Layer 2 of a small transformer language model trained on English Wikipedia (9 layers, counted from 0, width 64).
Take only the direct path to the model's output, skipping the later layers: a vector added to the residual stream pushes a token's score in proportion to its dot product with that token's output vector.

Output vectors of the tokens that the questions are about. A number n stands for (n - 128) times 0.011.
"been ": 145, 97, 127, 144, 37, 79, 87, 123, 208, 115, 83, 157, 88, 87, 134, 143, 48, 248, 222, 142, 126, 109, 118, 111, 85, 108, 142, 123, 118, 138, 74, 136, 190, 189, 129, 138, 194, 58, 37, 98, 223, 150, 183, 161, 164, 108, 214, 109, 78, 109, 137, 96, 194, 43, 115, 131, 136, 157, 105, 77, 183, 100, 111, 172
"and ": 161, 98, 93, 110, 140, 136, 126, 167, 151, 122, 134, 146, 112, 100, 115, 105, 119, 147, 128, 106, 131, 151, 129, 100, 148, 98, 180, 166, 154, 144, 174, 106, 148, 92, 112, 102, 146, 150, 107, 99, 115, 124, 80, 143, 111, 125, 141, 118, 107, 142, 139, 114, 148, 171, 107, 145, 154, 123, 153, 117, 143, 106, 111, 101
"ah": 127, 141, 129, 118, 136, 90, 120, 122, 131, 111, 138, 109, 122, 133, 149, 166, 171, 100, 137, 119, 136, 120, 139, 123, 128, 90, 127, 151, 125, 129, 148, 119, 128, 148, 111, 123, 120, 136, 123, 100, 143, 126, 113, 139, 144, 105, 140, 154, 143, 112, 164, 143, 143, 143, 98, 122, 126, 140, 135, 90, 151, 87, 116, 124
"he ": 120, 94, 123, 114, 66, 147, 152, 176, 185, 114, 114, 100, 138, 98, 128, 84, 89, 182, 116, 164, 147, 129, 143, 162, 152, 157, 105, 161, 100, 146, 116, 107, 133, 134, 155, 89, 150, 125, 100, 113, 196, 136, 169, 134, 140, 108, 168, 160, 81, 150, 116, 153, 107, 140, 123, 130, 117, 138, 133, 101, 97, 59, 110, 98
"ari": 136, 142, 136, 137, 145, 132, 84, 126, 121, 122, 138, 129, 107, 105, 152, 164, 121, 117, 132, 145, 153, 105, 134, 125, 116, 86, 142, 125, 166, 102, 136, 131, 136, 181, 99, 112, 115, 96, 89, 103, 158, 135, 137, 118, 145, 104, 116, 125, 140, 157, 161, 129, 202, 126, 114, 122, 122, 106, 129, 122, 86, 100, 127, 169
"which ": 145, 92, 173, 152, 112, 131, 143, 121, 150, 126, 115, 161, 91, 73, 112, 114, 145, 129, 112, 95, 105, 136, 170, 83, 136, 123, 181, 141, 146, 160, 139, 87, 151, 102, 105, 114, 174, 183, 117, 74, 176, 128, 127, 146, 159, 167, 104, 158, 56, 165, 151, 107, 112, 106, 70, 121, 96, 109, 154, 75, 167, 100, 185, 134
"her ": 115, 96, 115, 100, 95, 91, 129, 149, 200, 112, 100, 164, 149, 133, 126, 87, 145, 174, 142, 165, 128, 108, 137, 107, 132, 130, 167, 120, 160, 148, 82, 122, 133, 189, 155, 111, 111, 133, 111, 129, 208, 134, 154, 146, 156, 37, 69, 178, 83, 155, 147, 153, 115, 65, 121, 126, 103, 86, 145, 80, 122, 103, 154, 151
"′": 110, 110, 191, 154, 110, 135, 162, 57, 133, 93, 128, 138, 150, 108, 169, 127, 134, 115, 161, 94, 165, 135, 159, 143, 92, 88, 116, 119, 149, 112, 98, 126, 180, 135, 182, 85, 173, 95, 135, 130, 101, 143, 151, 121, 140, 123, 105, 149, 101, 105, 180, 169, 186, 156, 136, 111, 66, 131, 102, 79, 139, 67, 115, 121
"h ": 148, 135, 124, 145, 116, 94, 164, 133, 160, 124, 134, 83, 154, 120, 143, 132, 132, 108, 155, 148, 132, 124, 133, 109, 159, 155, 108, 132, 109, 105, 101, 109, 155, 198, 154, 120, 130, 163, 85, 147, 150, 128, 134, 117, 141, 57, 73, 123, 141, 130, 114, 129, 145, 101, 139, 109, 132, 115, 91, 113, 131, 127, 124, 146
"y": 133, 157, 110, 127, 135, 116, 112, 147, 131, 127, 145, 142, 121, 141, 135, 97, 118, 130, 130, 186, 134, 142, 112, 126, 150, 81, 114, 132, 117, 100, 119, 114, 118, 113, 139, 131, 124, 147, 141, 104, 119, 127, 111, 116, 122, 143, 135, 103, 128, 90, 86, 131, 109, 153, 155, 141, 124, 154, 119, 150, 167, 158, 117, 135
"use ": 149, 130, 143, 126, 99, 141, 119, 93, 166, 130, 122, 136, 115, 127, 121, 196, 70, 132, 155, 132, 115, 124, 55, 91, 144, 113, 171, 142, 149, 130, 104, 114, 128, 141, 110, 161, 140, 140, 78, 92, 148, 136, 140, 114, 171, 96, 87, 173, 101, 149, 128, 145, 138, 95, 106, 117, 117, 99, 139, 150, 177, 90, 177, 154
"ail": 154, 123, 186, 77, 124, 79, 105, 130, 82, 108, 130, 146, 86, 100, 144, 178, 133, 150, 108, 117, 134, 162, 161, 120, 101, 98, 145, 194, 128, 120, 131, 129, 131, 151, 88, 117, 114, 114, 70, 127, 156, 130, 117, 94, 110, 115, 163, 128, 124, 146, 137, 128, 184, 120, 106, 116, 154, 140, 127, 132, 156, 153, 117, 141
"= ": 145, 105, 98, 126, 136, 155, 132, 49, 159, 110, 134, 118, 59, 108, 132, 119, 77, 129, 129, 114, 119, 111, 94, 149, 101, 54, 103, 116, 139, 128, 93, 117, 148, 171, 136, 68, 213, 139, 110, 141, 101, 137, 136, 214, 153, 117, 116, 172, 65, 197, 178, 101, 220, 81, 107, 125, 146, 108, 111, 171, 193, 125, 175, 158

Output weights of attention head 0. The head adds the sum of these rows, row i times number i of z. A number n stands for (n - 128) times 0.0043.
o0: 81, 91, 142, 52, 68, 160, 118, 166, 159, 198, 112, 102, 147, 166, 138, 128, 134, 135, 116, 160, 116, 119, 75, 123, 110, 105, 197, 120, 136, 171, 139, 124, 124, 181, 118, 157, 134, 126, 170, 170, 143, 150, 114, 106, 133, 95, 123, 167, 118, 118, 133, 188, 66, 75, 108, 75, 123, 117, 116, 132, 176, 147, 51, 131
o1: 111, 126, 156, 138, 106, 134, 87, 150, 117, 124, 131, 156, 161, 94, 138, 166, 106, 171, 155, 151, 164, 131, 73, 174, 89, 177, 129, 147, 148, 152, 123, 104, 164, 94, 136, 80, 97, 196, 120, 78, 156, 225, 147, 87, 147, 101, 97, 115, 126, 51, 88, 107, 140, 114, 187, 111, 130, 153, 122, 68, 132, 106, 122, 108
o2: 112, 165, 82, 92, 116, 147, 146, 174, 141, 115, 140, 159, 146, 156, 128, 116, 176, 183, 130, 140, 68, 88, 165, 149, 166, 85, 162, 130, 148, 100, 147, 116, 106, 158, 128, 105, 122, 103, 122, 86, 140, 116, 57, 151, 173, 73, 107, 135, 150, 97, 122, 149, 158, 126, 117, 126, 121, 121, 107, 122, 128, 112, 131, 131
o3: 157, 114, 109, 111, 169, 153, 75, 143, 109, 46, 123, 168, 148, 165, 122, 112, 171, 122, 104, 141, 190, 118, 124, 115, 142, 122, 165, 128, 76, 107, 155, 152, 56, 141, 200, 108, 122, 118, 68, 175, 120, 82, 168, 80, 126, 87, 128, 134, 104, 60, 118, 182, 74, 143, 167, 164, 135, 176, 100, 111, 157, 134, 106, 189
o4: 139, 103, 111, 156, 52, 138, 116, 128, 178, 141, 163, 109, 154, 92, 155, 107, 135, 107, 127, 181, 97, 125, 143, 79, 128, 128, 139, 122, 152, 189, 164, 138, 184, 74, 98, 77, 151, 87, 141, 125, 134, 129, 126, 122, 121, 156, 122, 109, 82, 123, 149, 113, 115, 169, 139, 124, 120, 173, 114, 124, 97, 142, 127, 130
o5: 45, 107, 114, 152, 110, 99, 109, 100, 192, 75, 134, 118, 154, 148, 131, 136, 143, 144, 167, 113, 134, 132, 122, 109, 57, 120, 118, 109, 223, 112, 124, 169, 149, 85, 108, 112, 121, 147, 113, 139, 168, 155, 132, 164, 148, 196, 111, 125, 114, 154, 120, 194, 135, 81, 141, 58, 95, 105, 151, 195, 109, 87, 122, 143
o6: 157, 77, 160, 148, 148, 154, 105, 107, 146, 93, 157, 90, 129, 138, 140, 192, 139, 120, 104, 32, 131, 131, 121, 97, 161, 79, 121, 99, 117, 131, 95, 120, 95, 88, 114, 142, 107, 128, 122, 171, 87, 138, 150, 165, 206, 81, 104, 160, 125, 100, 81, 187, 168, 143, 125, 135, 122, 100, 123, 154, 189, 130, 161, 156
o7: 165, 114, 142, 81, 134, 117, 109, 135, 151, 132, 167, 141, 115, 127, 70, 108, 124, 146, 142, 105, 123, 113, 76, 105, 109, 93, 169, 124, 154, 108, 102, 189, 164, 139, 100, 162, 121, 138, 79, 162, 128, 167, 154, 96, 100, 168, 96, 131, 136, 153, 125, 180, 99, 127, 195, 122, 121, 166, 116, 122, 107, 176, 39, 109
o8: 113, 103, 154, 84, 137, 189, 134, 81, 129, 128, 100, 221, 123, 111, 155, 66, 125, 104, 122, 110, 137, 149, 103, 131, 103, 122, 159, 207, 99, 128, 142, 168, 138, 89, 73, 107, 170, 113, 153, 104, 115, 167, 122, 77, 114, 95, 155, 137, 135, 215, 85, 126, 154, 49, 201, 144, 95, 76, 130, 90, 144, 127, 206, 156
o9: 141, 181, 176, 116, 165, 177, 136, 172, 167, 102, 79, 128, 100, 169, 163, 143, 92, 66, 171, 135, 103, 37, 129, 150, 68, 106, 175, 143, 150, 88, 150, 74, 102, 117, 163, 117, 90, 164, 140, 115, 131, 101, 150, 81, 125, 184, 100, 158, 129, 138, 126, 107, 157, 184, 107, 156, 118, 73, 135, 143, 51, 154, 94, 131
o10: 150, 200, 123, 114, 173, 125, 91, 128, 163, 146, 156, 76, 153, 109, 74, 111, 197, 164, 111, 55, 79, 139, 136, 140, 131, 125, 93, 121, 182, 132, 191, 138, 69, 150, 113, 148, 130, 173, 137, 123, 145, 92, 102, 131, 140, 100, 120, 117, 121, 77, 150, 137, 143, 92, 163, 120, 120, 118, 193, 94, 94, 110, 111, 139
o11: 127, 124, 144, 157, 136, 119, 143, 185, 161, 75, 184, 119, 139, 123, 97, 134, 167, 97, 166, 160, 183, 138, 110, 168, 69, 76, 143, 100, 89, 120, 74, 63, 61, 175, 150, 50, 90, 76, 130, 125, 108, 142, 163, 121, 147, 169, 107, 144, 117, 126, 130, 146, 186, 161, 129, 67, 155, 100, 134, 103, 89, 122, 176, 200
o12: 111, 84, 121, 177, 102, 109, 103, 124, 150, 146, 71, 155, 137, 181, 179, 103, 77, 89, 182, 125, 198, 113, 101, 74, 150, 155, 78, 202, 114, 138, 95, 151, 107, 151, 211, 137, 106, 82, 94, 109, 38, 124, 139, 138, 143, 111, 89, 89, 159, 150, 121, 184, 167, 123, 139, 189, 135, 87, 160, 129, 136, 116, 145, 81
o13: 68, 93, 88, 134, 172, 141, 73, 216, 110, 97, 113, 204, 110, 96, 103, 102, 170, 150, 146, 139, 133, 97, 128, 148, 127, 132, 94, 165, 133, 135, 119, 127, 149, 115, 86, 122, 153, 117, 136, 129, 129, 138, 118, 138, 111, 145, 147, 116, 105, 162, 166, 196, 150, 148, 91, 127, 90, 132, 106, 127, 155, 127, 83, 115
o14: 164, 89, 78, 149, 115, 113, 132, 125, 151, 88, 100, 152, 103, 138, 173, 62, 76, 123, 159, 161, 135, 96, 174, 164, 80, 135, 128, 144, 163, 147, 134, 107, 85, 164, 106, 99, 147, 158, 178, 161, 117, 122, 101, 161, 165, 164, 122, 106, 113, 104, 134, 156, 68, 104, 146, 147, 130, 113, 63, 66, 149, 201, 190, 94
o15: 141, 82, 109, 147, 148, 152, 106, 79, 122, 106, 138, 163, 105, 75, 100, 110, 100, 144, 148, 136, 181, 148, 143, 133, 162, 80, 137, 182, 152, 128, 114, 144, 146, 170, 112, 156, 156, 175, 147, 131, 130, 81, 184, 96, 186, 114, 123, 145, 153, 121, 29, 93, 125, 82, 134, 133, 141, 141, 86, 151, 103, 109, 55, 173
o16: 122, 139, 167, 120, 169, 127, 98, 25, 115, 134, 168, 165, 102, 132, 119, 193, 65, 187, 136, 132, 65, 173, 124, 130, 151, 127, 152, 160, 87, 146, 142, 108, 151, 150, 100, 177, 108, 82, 152, 135, 130, 165, 173, 136, 135, 141, 67, 50, 76, 145, 181, 133, 139, 109, 155, 126, 131, 134, 40, 115, 95, 85, 135, 155
o17: 206, 156, 134, 138, 97, 148, 95, 110, 134, 91, 190, 152, 109, 95, 64, 126, 153, 121, 150, 54, 160, 107, 118, 154, 36, 144, 132, 93, 194, 101, 102, 142, 129, 96, 202, 182, 140, 130, 58, 87, 129, 103, 118, 200, 110, 126, 126, 129, 170, 122, 99, 130, 121, 120, 88, 132, 135, 151, 98, 152, 156, 166, 164, 117
o18: 88, 62, 147, 124, 97, 120, 146, 177, 160, 158, 124, 132, 127, 170, 128, 92, 141, 151, 81, 141, 131, 176, 162, 127, 126, 147, 152, 148, 137, 69, 115, 100, 113, 104, 160, 140, 172, 129, 95, 155, 117, 105, 117, 121, 112, 110, 147, 168, 95, 123, 110, 70, 76, 168, 156, 102, 191, 162, 106, 131, 75, 136, 135, 137
o19: 85, 120, 139, 119, 155, 133, 101, 159, 147, 119, 164, 120, 162, 160, 142, 112, 79, 138, 138, 151, 206, 147, 159, 164, 110, 149, 98, 128, 138, 123, 130, 169, 38, 126, 126, 90, 140, 185, 115, 171, 95, 88, 139, 135, 175, 162, 116, 150, 165, 116, 80, 113, 107, 163, 121, 78, 92, 126, 93, 124, 99, 122, 95, 85
o20: 91, 93, 140, 110, 97, 154, 106, 51, 79, 180, 126, 145, 103, 151, 135, 88, 130, 100, 146, 135, 75, 191, 144, 151, 122, 76, 108, 128, 148, 77, 155, 175, 144, 144, 144, 149, 115, 127, 118, 137, 171, 168, 117, 128, 61, 149, 153, 129, 104, 167, 159, 152, 153, 77, 164, 190, 125, 133, 83, 139, 128, 154, 88, 111
o21: 164, 143, 116, 86, 120, 129, 127, 112, 145, 174, 107, 139, 151, 122, 104, 133, 76, 182, 139, 147, 79, 127, 114, 103, 97, 189, 106, 182, 88, 127, 176, 93, 81, 124, 100, 174, 168, 133, 58, 161, 165, 185, 132, 166, 108, 151, 138, 137, 157, 123, 112, 115, 130, 29, 62, 140, 135, 116, 104, 118, 138, 160, 136, 132
o22: 61, 110, 130, 156, 126, 125, 97, 104, 135, 86, 157, 127, 96, 109, 132, 120, 186, 82, 103, 140, 89, 92, 134, 178, 118, 56, 94, 169, 40, 150, 112, 161, 100, 193, 165, 134, 165, 114, 131, 129, 110, 123, 140, 125, 146, 128, 159, 113, 181, 121, 179, 103, 157, 113, 121, 143, 178, 174, 104, 138, 157, 167, 121, 88
o23: 75, 124, 162, 146, 119, 143, 136, 115, 116, 132, 152, 136, 125, 92, 127, 155, 141, 137, 134, 97, 100, 156, 138, 144, 164, 143, 119, 159, 98, 160, 145, 135, 102, 91, 85, 109, 116, 208, 41, 143, 161, 100, 136, 131, 99, 115, 119, 177, 90, 102, 135, 141, 134, 154, 124, 178, 147, 125, 101, 111, 128, 140, 125, 98
o24: 113, 86, 163, 109, 130, 107, 157, 71, 166, 108, 59, 55, 164, 119, 98, 124, 128, 133, 113, 139, 169, 127, 141, 155, 129, 154, 148, 110, 139, 126, 66, 112, 164, 74, 95, 60, 110, 140, 205, 127, 120, 175, 131, 109, 135, 196, 153, 124, 129, 120, 119, 168, 142, 149, 138, 85, 173, 161, 101, 227, 151, 119, 125, 51
o25: 168, 82, 190, 107, 94, 179, 163, 146, 113, 166, 189, 162, 177, 86, 175, 134, 113, 133, 100, 159, 128, 130, 128, 79, 75, 143, 157, 77, 129, 134, 180, 167, 97, 209, 145, 109, 151, 124, 118, 76, 138, 70, 144, 94, 103, 132, 130, 191, 94, 146, 89, 102, 92, 36, 90, 121, 139, 141, 168, 105, 57, 145, 131, 139
o26: 130, 51, 166, 90, 163, 138, 141, 145, 114, 106, 146, 85, 115, 153, 29, 135, 117, 88, 115, 140, 136, 131, 62, 82, 121, 153, 147, 183, 126, 112, 105, 119, 193, 64, 137, 82, 123, 174, 159, 77, 174, 119, 83, 133, 136, 156, 170, 109, 140, 151, 112, 173, 118, 134, 114, 91, 115, 205, 193, 163, 95, 106, 176, 165
o27: 145, 162, 153, 115, 110, 51, 129, 118, 125, 181, 129, 120, 100, 98, 115, 135, 109, 165, 133, 158, 106, 87, 133, 141, 69, 121, 133, 113, 129, 113, 113, 152, 167, 125, 120, 76, 162, 149, 139, 134, 95, 159, 132, 120, 108, 121, 177, 84, 93, 173, 75, 145, 128, 115, 127, 134, 180, 183, 76, 161, 154, 168, 103, 146
o28: 177, 152, 102, 111, 117, 101, 160, 123, 83, 113, 95, 173, 163, 112, 140, 110, 138, 125, 132, 99, 99, 148, 90, 200, 132, 151, 130, 206, 175, 103, 95, 147, 74, 83, 153, 160, 87, 145, 123, 106, 153, 147, 136, 135, 133, 128, 112, 134, 63, 142, 140, 91, 148, 137, 152, 132, 98, 119, 190, 145, 132, 78, 105, 104
o29: 139, 112, 117, 169, 164, 140, 196, 129, 121, 109, 73, 149, 154, 146, 115, 142, 148, 62, 150, 93, 201, 136, 142, 135, 110, 111, 153, 111, 157, 147, 86, 139, 186, 111, 83, 140, 91, 110, 121, 185, 72, 160, 93, 46, 155, 156, 202, 138, 142, 119, 136, 122, 150, 120, 159, 139, 69, 136, 93, 97, 67, 125, 91, 124
o30: 140, 133, 150, 168, 122, 127, 111, 114, 133, 176, 46, 114, 125, 175, 150, 155, 124, 67, 87, 120, 83, 140, 97, 79, 176, 89, 145, 142, 100, 126, 173, 107, 159, 124, 138, 95, 175, 180, 135, 76, 121, 173, 91, 123, 194, 170, 164, 106, 88, 112, 139, 142, 124, 180, 133, 83, 101, 85, 117, 154, 141, 128, 89, 152
o31: 108, 116, 79, 139, 104, 105, 176, 179, 165, 112, 191, 97, 156, 50, 137, 74, 156, 159, 151, 128, 174, 103, 121, 119, 154, 136, 163, 96, 162, 60, 136, 103, 149, 96, 187, 109, 114, 162, 141, 152, 140, 24, 108, 176, 117, 82, 111, 87, 161, 101, 129, 204, 134, 123, 155, 131, 7, 145, 160, 151, 107, 183, 115, 125

Each question shows a token from some text and the vector z that the head gathered there. A number n stands for (n - 128) times 0.046.

"–": 113, 136, 117, 121, 132, 135, 128, 139, 137, 120, 140, 114, 102, 138, 105, 143, 115, 136, 121, 102, 108, 121, 123, 129, 131, 118, 178, 113, 161, 123, 138, 124
Which three tokens does it push up most, strongest first? "which ", "and ", "use "

"ev": 104, 139, 136, 134, 107, 133, 133, 109, 54, 167, 152, 163, 122, 112, 158, 142, 28, 160, 129, 160, 33, 139, 150, 118, 138, 102, 145, 128, 65, 151, 111, 169
Which of these tokens does it push up most? "h "

"tur": 141, 134, 132, 106, 125, 142, 123, 120, 124, 167, 127, 132, 120, 110, 107, 112, 118, 156, 109, 121, 129, 152, 108, 122, 107, 155, 167, 98, 129, 115, 146, 120
Which two tokens does it push up most, strongest first? "use ", "which "

"201": 79, 100, 127, 82, 139, 120, 128, 120, 127, 128, 107, 126, 128, 145, 113, 164, 62, 152, 154, 119, 82, 98, 140, 116, 165, 96, 197, 137, 155, 137, 138, 163
Which of these tokens does it push up most? "and "

"at": 131, 128, 112, 130, 112, 140, 145, 116, 98, 162, 123, 162, 113, 122, 100, 119, 105, 146, 81, 102, 92, 134, 114, 103, 130, 140, 171, 117, 93, 126, 134, 122
Which of these tokens does it push up most? "use "

" ": 112, 135, 131, 123, 141, 115, 133, 141, 158, 130, 142, 114, 100, 116, 124, 136, 145, 137, 130, 118, 142, 146, 136, 140, 110, 146, 140, 137, 125, 122, 138, 120
Which of these tokens does it push up most? "which "

"eg": 98, 99, 171, 175, 111, 92, 97, 125, 132, 148, 154, 186, 139, 129, 149, 174, 58, 123, 132, 167, 119, 79, 224, 125, 128, 85, 95, 147, 106, 143, 107, 185
Which of these tokens does it push up most? "y"

"duc": 186, 138, 95, 161, 142, 154, 111, 131, 103, 97, 136, 140, 124, 122, 106, 131, 58, 103, 175, 148, 64, 105, 99, 89, 180, 158, 202, 141, 86, 158, 149, 161
Which of these tokens does it push up most? "he "